Layer 4 of a small transformer language model trained on English Wikipedia (16 layers, counted from 0, width 96).
A neuron's activation on a vector x is ReLU(weights . x + bias), where the dot is the dot product.

Input weights of the MLP neurons that the questions are about. A number n stands for n times 0.0015.
n105 (bias -0.028): -115 169 -129 190 -67 -143 84 -94 103 -116 -140 -289 -118 -70 332 -235 131 -182 47 -67 136 -32 109 -64 63 40 -143 8 -43 -243 82 10 -124 168 -36 -17 -9 43 262 0 -77 -43 -201 12 -67 157 -33 -92 145 -129 140 -48 347 42 210 -134 -52 -293 148 -100 25 45 192 -77 35 -109 -277 30 84 117 118 72 153 -56 77 77 -48 167 -114 -141 81 77 110 -93 -122 73 18 224 -166 98 115 -168 111 -8 -68 -255
n112 (bias -0.009): -171 371 -152 139 48 -191 -188 -25 -68 -72 -53 -200 -101 65 -87 -130 -257 -134 -9 78 91 -171 208 -46 25 216 76 -86 -106 42 146 93 288 -183 -153 173 88 69 -126 86 68 84 -160 -102 -16 118 -13 125 252 36 -58 105 -75 -109 -215 70 -41 -37 -75 -66 -123 -42 -65 44 -96 65 -34 231 376 -83 4 -42 4 275 0 42 83 -248 -138 163 -21 -98 57 70 87 -188 55 -205 -194 89 -29 -85 107 192 -233 253
n128 (bias -0.039): -28 -162 0 242 -92 -289 103 61 -51 -121 -85 91 11 -11 29 107 25 -114 64 16 203 191 -10 -104 -59 -152 5 134 -53 -86 -181 20 -322 229 -331 341 146 209 6 28 -195 249 306 -305 -339 298 -223 -147 160 288 262 413 83 252 104 -178 200 -160 104 -254 -219 246 -299 10 24 133 -28 -256 -18 41 -81 -38 219 76 211 -12 -136 -76 -224 159 266 -379 -96 30 -177 178 341 179 -96 -106 -353 301 -38 -161 -55 -216
n156 (bias -0.050): 85 -65 -22 106 -36 -33 -57 27 -18 -6 6 131 -38 -58 -55 -13 -21 46 -12 40 27 42 -7 23 111 -31 -100 6 26 56 2 -41 20 -46 -36 40 -11 8 48 12 -20 31 -90 6 93 60 -82 90 17 62 102 116 -127 53 7 36 -30 -115 -165 39 -101 108 11 -55 -192 6 38 23 17 64 -53 -50 73 12 -64 -43 21 88 51 -97 -72 93 76 -102 121 -111 11 9 -6 -51 -34 -55 -110 9 -54 35
n161 (bias -0.011): 164 97 -8 59 -31 64 -97 -81 216 41 86 -97 -194 -33 -172 172 122 -52 -76 12 -290 50 75 -273 17 -63 32 -120 45 38 -164 57 -4 92 -4 123 28 -226 157 17 -218 -18 -74 -16 8 73 60 -218 -140 126 -109 -102 144 190 209 133 171 -260 210 223 133 85 164 -475 -171 156 -126 121 -120 75 124 -17 33 25 32 -47 -334 46 -29 -8 -205 67 239 199 -141 -57 115 61 144 116 -4 -73 -133 148 -218 -213
n186 (bias -0.081): -56 -45 -129 -13 -60 56 -135 -25 0 110 -43 40 19 71 45 105 -6 14 -9 -22 31 -150 -4 -22 -30 -41 -141 -72 20 96 56 5 -86 -31 57 -161 50 44 80 44 46 71 -81 70 6 -2 6 -77 -49 92 -8 53 -118 -23 21 100 10 2 71 -62 28 91 64 37 40 107 38 202 103 -37 30 -73 -30 -16 92 -85 -12 -32 -46 23 17 107 -92 -85 -49 -108 0 47 -61 -44 -61 27 -119 56 -16 -47
n187 (bias -0.034): 47 -132 13 -184 22 54 11 -260 299 21 -224 156 -15 -17 -63 24 -10 24 216 91 43 -145 -144 -25 -144 134 -113 3 38 175 97 -4 -20 -156 212 118 -189 -63 30 -15 -188 30 203 80 -112 52 -54 -14 64 103 18 64 -34 130 -34 112 -221 -136 -28 36 -243 211 -90 -119 -117 31 235 -38 -133 218 150 113 -14 -192 -11 168 -11 14 -20 139 -7 -133 -14 -7 0 -205 31 65 -265 109 162 -47 -28 -171 28 0
n191 (bias 0.022): 9 -6 12 -65 18 -4 -49 68 -24 57 -55 -33 38 56 17 -51 12 7 -32 37 -25 29 1 -3 -11 -12 1 -55 71 29 115 -61 -109 -19 143 48 54 -3 -53 -88 -6 -75 -62 -54 21 -58 -22 35 23 -40 -12 -48 -7 76 -61 27 -9 -55 -52 -113 23 -47 17 17 -14 7 31 112 -44 4 -31 -4 -7 -20 67 8 13 49 -3 35 -23 68 57 -48 15 4 -6 54 -27 44 -112 43 -70 -51 7 13
n210 (bias -0.032): 114 75 -118 160 195 -4 -152 50 43 8 -24 -173 -87 64 4 -318 -180 74 35 -109 63 173 -78 -160 261 8 -60 41 101 -125 161 87 177 63 -37 -60 -87 4 39 43 -139 -153 -284 -113 325 -128 -177 -120 192 -84 -210 -29 -4 -234 -228 -232 -118 -5 140 54 91 223 198 -154 5 4 -98 136 450 -74 16 99 81 107 -27 241 -12 168 -292 0 92 79 -101 165 -173 -32 -14 -20 -145 -84 -74 -169 0 -57 210 29
n212 (bias -0.019): -51 -182 44 8 20 -128 -132 -135 258 -70 -44 -16 -76 -256 112 -78 7 36 191 -7 -8 87 326 171 -11 -42 -158 30 71 -132 -234 -61 0 40 102 71 -127 108 158 138 108 166 -168 -63 142 -83 -167 91 31 139 -19 123 -14 -164 -44 -56 -124 21 34 -35 -276 -154 0 91 -138 123 55 -24 -193 -29 71 -182 190 221 383 -4 45 -129 317 -46 -93 37 -157 -106 -28 128 -46 -40 -240 163 42 175 -71 15 -133 -19
n231 (bias 0.012): 85 36 28 -127 -95 -28 120 145 146 63 -3 152 44 3 189 64 -214 -118 -63 -48 -57 24 16 -135 38 100 94 -3 -206 105 37 -9 -107 -129 -165 -94 85 85 -303 36 53 -66 -121 -149 171 16 14 59 -119 -4 125 -91 -40 69 33 31 24 43 55 13 -106 245 -34 33 148 95 172 -203 183 -131 150 -145 -20 -55 178 -140 220 152 -63 -14 -190 85 -68 6 -185 -143 125 120 72 11 -90 -173 -120 34 311 -144
n234 (bias -0.058): 278 91 -19 102 181 132 -290 118 30 -67 -243 239 159 -4 32 -76 275 -94 32 38 -57 99 32 142 4 -206 -58 -144 -333 203 84 101 28 -205 -360 4 -96 59 90 246 101 -119 -131 13 -191 -130 -268 -30 0 37 207 61 123 -122 107 132 -60 68 362 60 0 213 -202 -4 -14 135 -54 271 -14 106 -225 168 -67 73 116 24 -56 -249 -93 39 39 -83 -254 -76 -36 -29 -109 -71 -76 66 -129 97 -21 -195 -207 13
n243 (bias -0.051): 63 121 29 -93 52 -83 -34 17 220 -24 111 -167 -52 -60 34 -132 -33 -31 48 -120 233 16 281 -106 -85 -265 107 145 84 106 291 263 88 12 33 162 59 -160 -213 161 -46 -261 -91 -76 -32 242 -79 -119 4 -88 -20 -115 58 129 43 -270 40 -37 37 -281 -26 55 -60 255 278 44 -135 17 108 -70 -97 33 24 -74 22 -120 -158 -20 -406 58 149 -170 60 144 -253 63 206 174 -140 58 -102 13 -235 -164 49 166
n303 (bias -0.033): 22 196 71 -133 150 -36 -193 -145 -16 34 -45 -29 -29 -240 40 -152 149 106 41 46 -78 22 15 52 -22 65 -5 -27 88 -40 16 -34 -15 130 0 37 49 40 -20 -62 17 154 -22 -32 205 207 -11 96 41 -70 -55 -107 -88 -109 -138 3 -127 49 55 107 -40 -86 -91 34 -108 -85 3 41 102 5 -135 128 -27 79 64 -151 -155 46 -12 61 -3 123 40 -43 86 -34 33 82 119 -75 -35 61 62 -188 -101 47
n315 (bias -0.049): -71 5 -108 4 16 44 119 -79 -4 15 -80 10 26 48 -4 85 -7 -27 32 -15 23 8 46 58 106 4 -20 41 -7 -91 29 -149 46 2 105 59 -67 13 22 -4 -25 -26 -18 -4 126 62 29 26 104 -40 47 136 -66 34 -72 -59 -41 -25 11 -52 44 -23 -24 -160 -6 -2 -68 -42 91 14 96 -54 123 60 -20 -148 -43 -118 62 36 -23 18 -101 56 79 -13 -16 -149 -35 17 -37 2 91 17 -68 -53
n368 (bias -0.077): 83 55 -211 65 41 9 50 55 7 -6 23 31 117 -91 120 -23 120 80 -128 -41 -108 159 -20 51 45 -128 231 38 -23 7 -88 -19 -109 54 60 -44 96 -12 168 137 64 -48 101 -205 156 -11 15 -168 -12 77 57 -33 -51 -9 -100 -156 27 -71 72 -114 -69 98 129 -118 92 38 -130 -246 26 6 106 -12 -141 -48 -35 24 196 66 -92 -229 -179 10 32 -14 -91 95 95 -72 -9 -174 -95 34 113 -50 171 -124
n370 (bias -0.047): -40 104 -12 54 123 -34 21 -199 -78 132 -60 -67 79 -114 3 -95 8 34 -98 -126 85 -151 -79 -86 88 -14 -159 41 -55 38 -44 159 23 -24 -122 145 77 55 200 110 -165 -3 13 79 47 -89 -111 -25 -68 -69 114 3 -35 -138 -72 -63 249 -163 159 -54 32 19 71 150 138 104 -55 -101 123 182 -80 167 38 28 159 47 -19 -31 -102 -14 6 -27 27 75 93 -51 27 -78 -150 43 -44 74 44 -52 42 -93

Each question shows a token from some text and the vector x that enters the MLP there. A number n stands for n times 0.0066.

"an": -54 -18 181 -55 -3 208 61 -72 -289 -60 41 211 86 170 91 169 -70 220 218 -38 266 -179 -57 -11 -38 -76 112 144 3 -156 -156 207 154 167 17 23 53 116 -133 -38 82 -55 -29 -45 -73 46 8 -236 -225 14 -208 -106 96 -139 104 85 26 -91 108 70 147 67 320 40 -260 -90 -2 -34 -39 -6 11 -122 -260 -16 -2 20 20 -231 228 103 33 -86 158 -52 58 141 -106 -90 -236 94 -271 -142 -49 -196 -95 -99
Which neuron lights up most? n370

"r": -56 -123 152 25 -18 228 68 -101 -293 142 27 208 18 166 110 79 -24 303 277 -12 139 -115 -95 -45 -221 -19 65 158 -47 -187 -143 273 86 93 -124 -41 125 77 -202 -125 217 -113 -29 -43 15 58 -24 -79 -56 7 -277 -192 60 -156 66 224 5 -172 -56 101 181 41 77 18 -94 -174 66 -111 148 125 20 -131 -188 -136 120 -89 68 -80 318 142 -60 -58 65 -100 150 185 -72 -130 -86 128 -210 -205 -105 -203 -39 6
Which neuron lights up most? n231

".": -43 -156 148 123 -59 209 35 -138 -201 -65 -15 175 64 121 118 113 -125 223 254 99 133 -47 -43 -128 -77 -122 219 81 -14 -237 -115 196 65 115 -89 55 49 100 -193 129 59 -88 -37 -178 -57 76 -16 -252 -145 119 -175 -188 -2 -32 190 205 64 64 -7 -19 167 87 88 2 -294 -120 26 -26 -85 161 -142 -84 -148 -161 49 -116 148 -149 333 203 138 43 7 -48 91 147 -17 -55 -167 1 -244 -179 73 -274 -84 52
Which neuron fires most, and how strongly? n128, at about 1.6

" a": 38 -61 29 -42 44 143 -106 -146 -331 -149 91 54 104 106 76 78 -39 247 196 34 258 -182 -85 -57 -123 -39 -28 93 40 -293 -93 189 147 50 -5 65 163 108 -207 151 76 -183 -108 -83 84 174 29 -184 -115 65 -198 -163 47 -193 139 199 12 -15 -1 8 224 179 113 57 -225 68 -44 -101 -35 140 42 -38 -282 -36 -20 -7 160 -223 191 33 -60 64 121 -192 132 259 -48 -81 -152 79 -131 -213 12 -250 13 -103
Which neuron fires most, and how strongly? n370, at about 0.52

" w": -81 -124 0 53 -27 97 11 -147 -251 7 -7 109 -2 190 130 144 -37 137 317 19 193 -53 23 -117 -131 -65 227 69 62 -207 -51 141 155 83 18 82 132 62 -78 -26 138 -115 46 -91 117 95 -53 -290 -78 134 -134 -119 -3 -122 188 234 59 95 18 64 222 148 121 -91 -105 -113 -58 -100 -24 127 -37 -185 -232 -86 -73 -178 153 -246 291 -10 -57 60 43 23 164 121 -93 -222 -186 47 -188 -243 -24 -227 -1 -31
Which neuron fires most, and how strongly? n315, at about 0.86

"S": -69 -95 111 -33 -98 62 59 -2 -195 -92 108 81 -15 68 214 61 -126 101 380 67 206 -62 -65 -110 -55 -106 112 107 -65 -278 -45 280 78 145 -83 -47 111 174 -203 -2 170 -173 -62 -61 98 78 22 -126 -81 -48 -189 -193 36 -224 230 140 102 -128 67 -30 238 167 143 79 -234 -73 92 -32 -101 105 29 -118 -285 -161 17 -54 161 -198 278 65 -9 -1 108 -119 127 98 -36 -44 -195 34 -193 -185 67 -201 -16 -16
Which neuron lights up most? n231

"is": -49 -14 89 10 -19 178 3 -93 -233 -75 2 67 10 104 29 168 -133 286 187 0 129 -172 -66 -92 -76 55 88 261 -27 -100 -45 192 191 46 -35 -64 164 79 -245 -50 21 -126 15 -100 55 108 103 -124 -65 -7 -268 -114 3 -111 248 208 -9 -196 33 25 235 60 120 -12 -263 -18 -11 -82 -83 128 -8 -35 -202 -194 97 7 143 -226 284 92 -8 -129 84 -123 222 82 -89 -120 -223 242 -232 -177 73 -227 -9 20
The three highest activations, in order: n187, n112, n370

" b": -22 -52 26 46 16 46 116 -244 -318 -4 101 156 82 156 74 94 -62 211 194 -7 123 -51 80 -97 -129 -68 -14 110 59 -157 -99 133 138 208 -146 12 35 14 -84 9 196 -184 -65 -94 77 20 -59 -197 -226 63 -56 -129 11 4 155 272 60 -36 -83 180 218 143 150 71 -223 -121 -127 32 19 141 -105 -149 -282 -216 -130 -189 170 -169 326 82 -20 49 142 -43 227 212 -24 -107 -78 -58 -168 -224 -85 -160 -87 -18
Which neuron lights up most? n156

" |": -31 58 139 136 26 124 -12 -136 -364 -173 -5 188 72 99 39 163 -212 155 343 85 153 -119 6 -10 -145 -63 24 70 70 -86 -82 120 129 163 -48 -33 89 120 -345 -76 63 35 -32 -169 -24 188 7 -155 -176 47 -213 -225 104 -98 192 179 91 -75 31 31 211 151 76 -45 -202 -160 -86 -31 -69 166 -41 -120 -254 -62 -21 -34 120 -176 281 40 85 70 46 -124 39 197 82 -66 -112 63 -192 -109 8 -228 -17 -62
Which neuron lights up most? n128

"In": -89 86 95 74 26 178 56 -109 -206 46 194 197 29 38 112 143 -129 127 258 51 176 -81 -81 -52 -212 -3 -46 96 65 -95 -101 146 102 105 -6 -11 14 132 -106 67 193 -132 -78 -149 123 126 -13 -152 -29 43 -297 -143 95 -162 104 52 59 43 -36 44 160 56 193 62 -250 -94 -82 36 -229 -30 -24 -137 -293 -33 23 55 186 -162 136 191 52 -91 132 16 115 102 -23 -154 -186 136 -274 -293 61 -220 -17 -121
The two highest activations, in order: n112, n212

" has": -109 -36 82 35 -14 135 41 -214 -265 -220 134 142 35 165 47 200 -127 133 280 -79 275 -189 -66 -118 -79 -39 58 74 9 -157 -48 225 93 141 117 54 161 94 -13 68 65 -173 -30 -54 104 89 62 -225 -70 80 -194 -95 118 -99 122 211 96 6 42 44 94 136 117 35 -245 -43 -79 -108 102 50 -122 -89 -311 -43 -49 -20 107 -202 183 102 -64 27 13 -215 171 24 62 -91 -193 206 -277 -209 -101 -125 -59 57
The three highest activations, in order: n112, n186, n370

" s": -148 -107 81 -14 -53 42 85 -122 -282 -176 8 100 59 143 134 120 -5 180 204 65 280 -119 -7 -213 -68 -124 164 79 -16 -203 -39 225 176 145 -66 -44 121 136 -43 -34 124 -155 -73 -92 123 121 -5 -150 -64 -7 -175 -192 125 -113 225 221 29 -127 27 31 292 182 168 40 -161 -90 -72 -90 -47 29 -57 -207 -220 -171 -29 -109 110 -184 300 41 28 102 71 -167 156 202 -82 -70 -185 28 -156 -220 -1 -84 -79 -44
Which neuron lights up most? n105

",": -4 -86 105 109 64 238 78 -180 -258 -66 27 157 92 95 150 159 -116 166 327 57 149 -8 12 -99 -154 70 143 89 -66 -242 -29 -10 134 120 -56 -25 74 43 -294 112 70 -38 11 -15 52 147 -40 -181 -148 109 -210 -194 2 -102 157 204 91 -133 80 108 128 140 123 -17 -179 -37 -174 -80 -29 147 -98 -189 -254 -119 -32 -22 85 -174 330 119 12 -14 -20 -126 60 201 2 -85 -193 37 -203 -210 -21 -251 1 -13
Which neuron lights up most? n234

" m": -44 -48 37 43 41 94 83 -125 -245 -107 -4 155 97 172 151 150 -138 196 281 -78 195 -90 -34 -66 -216 -51 100 163 127 -91 -7 224 89 172 -59 71 72 -16 -59 -133 82 -114 -180 -103 50 84 10 -283 -190 -18 -157 -188 96 -33 275 195 -31 27 -58 -8 172 180 139 44 -200 -3 -21 -90 18 55 -23 -181 -186 -160 -183 -181 42 -167 292 79 37 92 137 -31 191 162 -98 -160 -211 52 -244 -159 76 -65 -3 -58
The two highest activations, in order: n315, n186

" The": 78 -81 49 -6 -5 60 36 -184 -368 -127 96 81 160 168 94 63 -32 209 340 70 139 -218 52 -19 -116 30 20 107 21 -251 -78 258 179 89 22 -40 79 59 -185 28 13 -103 -92 -76 128 182 -38 -170 -118 -13 -263 -128 4 -105 255 145 8 22 81 115 62 83 88 53 -200 3 -15 -71 -95 62 78 -24 -233 -73 -17 -11 139 -212 130 51 -7 -33 96 -146 250 114 18 -117 -164 53 -242 -239 -9 -289 80 -77
Which neuron fires most, and how strongly? n187, at about 0.2

"on": -18 6 236 -55 -38 249 -20 -82 -355 110 -1 98 128 125 33 237 -90 232 304 11 108 -170 37 -27 -181 -37 109 72 40 -125 -147 99 97 142 -19 -13 153 42 -120 -65 133 -115 -112 24 -54 14 -30 -94 -63 90 -289 -112 57 -212 233 95 111 -35 -16 96 259 0 163 -21 -183 -129 -71 -48 -108 92 42 -95 -244 -92 -41 -28 121 -294 197 81 -12 -129 94 -66 98 238 3 -68 -123 25 -280 -214 -42 -125 74 -70
Which neuron lights up most? n161

"hen": -98 -120 150 48 115 143 -7 -131 -223 2 35 193 195 153 146 127 -68 205 312 58 6 -154 -71 0 -159 -114 104 164 -70 -143 -73 105 194 85 26 0 114 94 -52 31 84 -54 66 -1 -22 87 -16 -99 -131 26 -250 -146 89 -85 113 95 64 -109 46 134 135 40 146 -110 -252 -89 -10 -52 -162 44 -180 -134 -249 -147 -72 -23 97 -307 265 76 196 -74 107 -152 194 159 46 -97 -150 145 -283 -208 -55 -166 48 -27
The two highest activations, in order: n234, n187

"ear": -83 -46 172 -32 -7 160 -104 -15 -56 177 89 179 24 89 -102 30 -71 196 203 104 306 -152 15 -100 -118 -79 42 166 11 -94 -141 172 186 152 42 -72 84 177 -147 -28 119 -52 -111 -57 35 69 33 -282 -44 91 -273 -166 105 -149 120 70 -46 -29 -61 202 67 36 212 -12 -82 -186 31 -44 -151 146 -105 -72 -253 -85 -9 -39 72 -189 210 72 70 -22 131 -148 97 223 -37 -137 -132 138 -271 -244 -69 -252 19 80
Which neuron fires most, and how strongly? n212, at about 0.19

" P": -145 -2 182 6 -22 104 55 -95 -210 23 83 144 120 118 101 96 -106 212 306 87 107 -48 11 44 -200 -76 -49 82 22 -239 -99 271 130 237 -187 44 59 80 -58 -110 100 -171 -155 -40 3 100 -77 -259 -144 33 -175 -126 -7 -54 204 184 -79 -74 88 -34 205 37 149 125 -186 -183 -178 71 -213 69 3 -179 -263 -53 -81 -62 199 -91 289 113 12 33 134 -106 189 48 -55 -87 -125 39 -189 -215 70 -110 85 -104
Which neuron lights up most? n105

"all": 1 -78 93 -88 -12 209 37 -127 -253 37 53 137 -13 186 57 33 -143 281 245 -4 123 -104 -7 76 -239 -101 -108 212 71 -185 -66 141 152 168 -90 -41 -16 25 -188 34 207 -30 -34 -26 74 50 36 -231 -201 136 -317 -33 74 -240 140 169 17 -151 -75 -26 102 120 238 73 -179 -63 -84 -60 -23 155 -30 -114 -127 9 -174 -23 84 -158 360 -56 41 -61 151 -80 139 92 29 -62 -197 89 -216 -119 21 -170 -42 73
Which neuron fires most, and how strongly? n212, at about 0.81

"4": -14 -107 57 31 111 90 15 -117 -219 106 136 60 41 145 57 196 -249 236 290 -4 84 -80 -122 -11 -67 -111 97 92 -17 -120 -64 274 81 121 -22 -15 125 -10 -367 21 163 -89 -100 -56 -80 94 -13 -158 -165 57 -191 -160 79 -129 237 112 33 -42 51 56 178 136 219 10 -160 -206 -19 -21 93 163 -40 -26 -215 -137 -131 -74 81 -86 256 148 72 -36 36 24 106 166 14 -92 -232 58 -240 -225 44 -256 15 -77
Which neuron fires most, and how strongly? n243, at about 0.54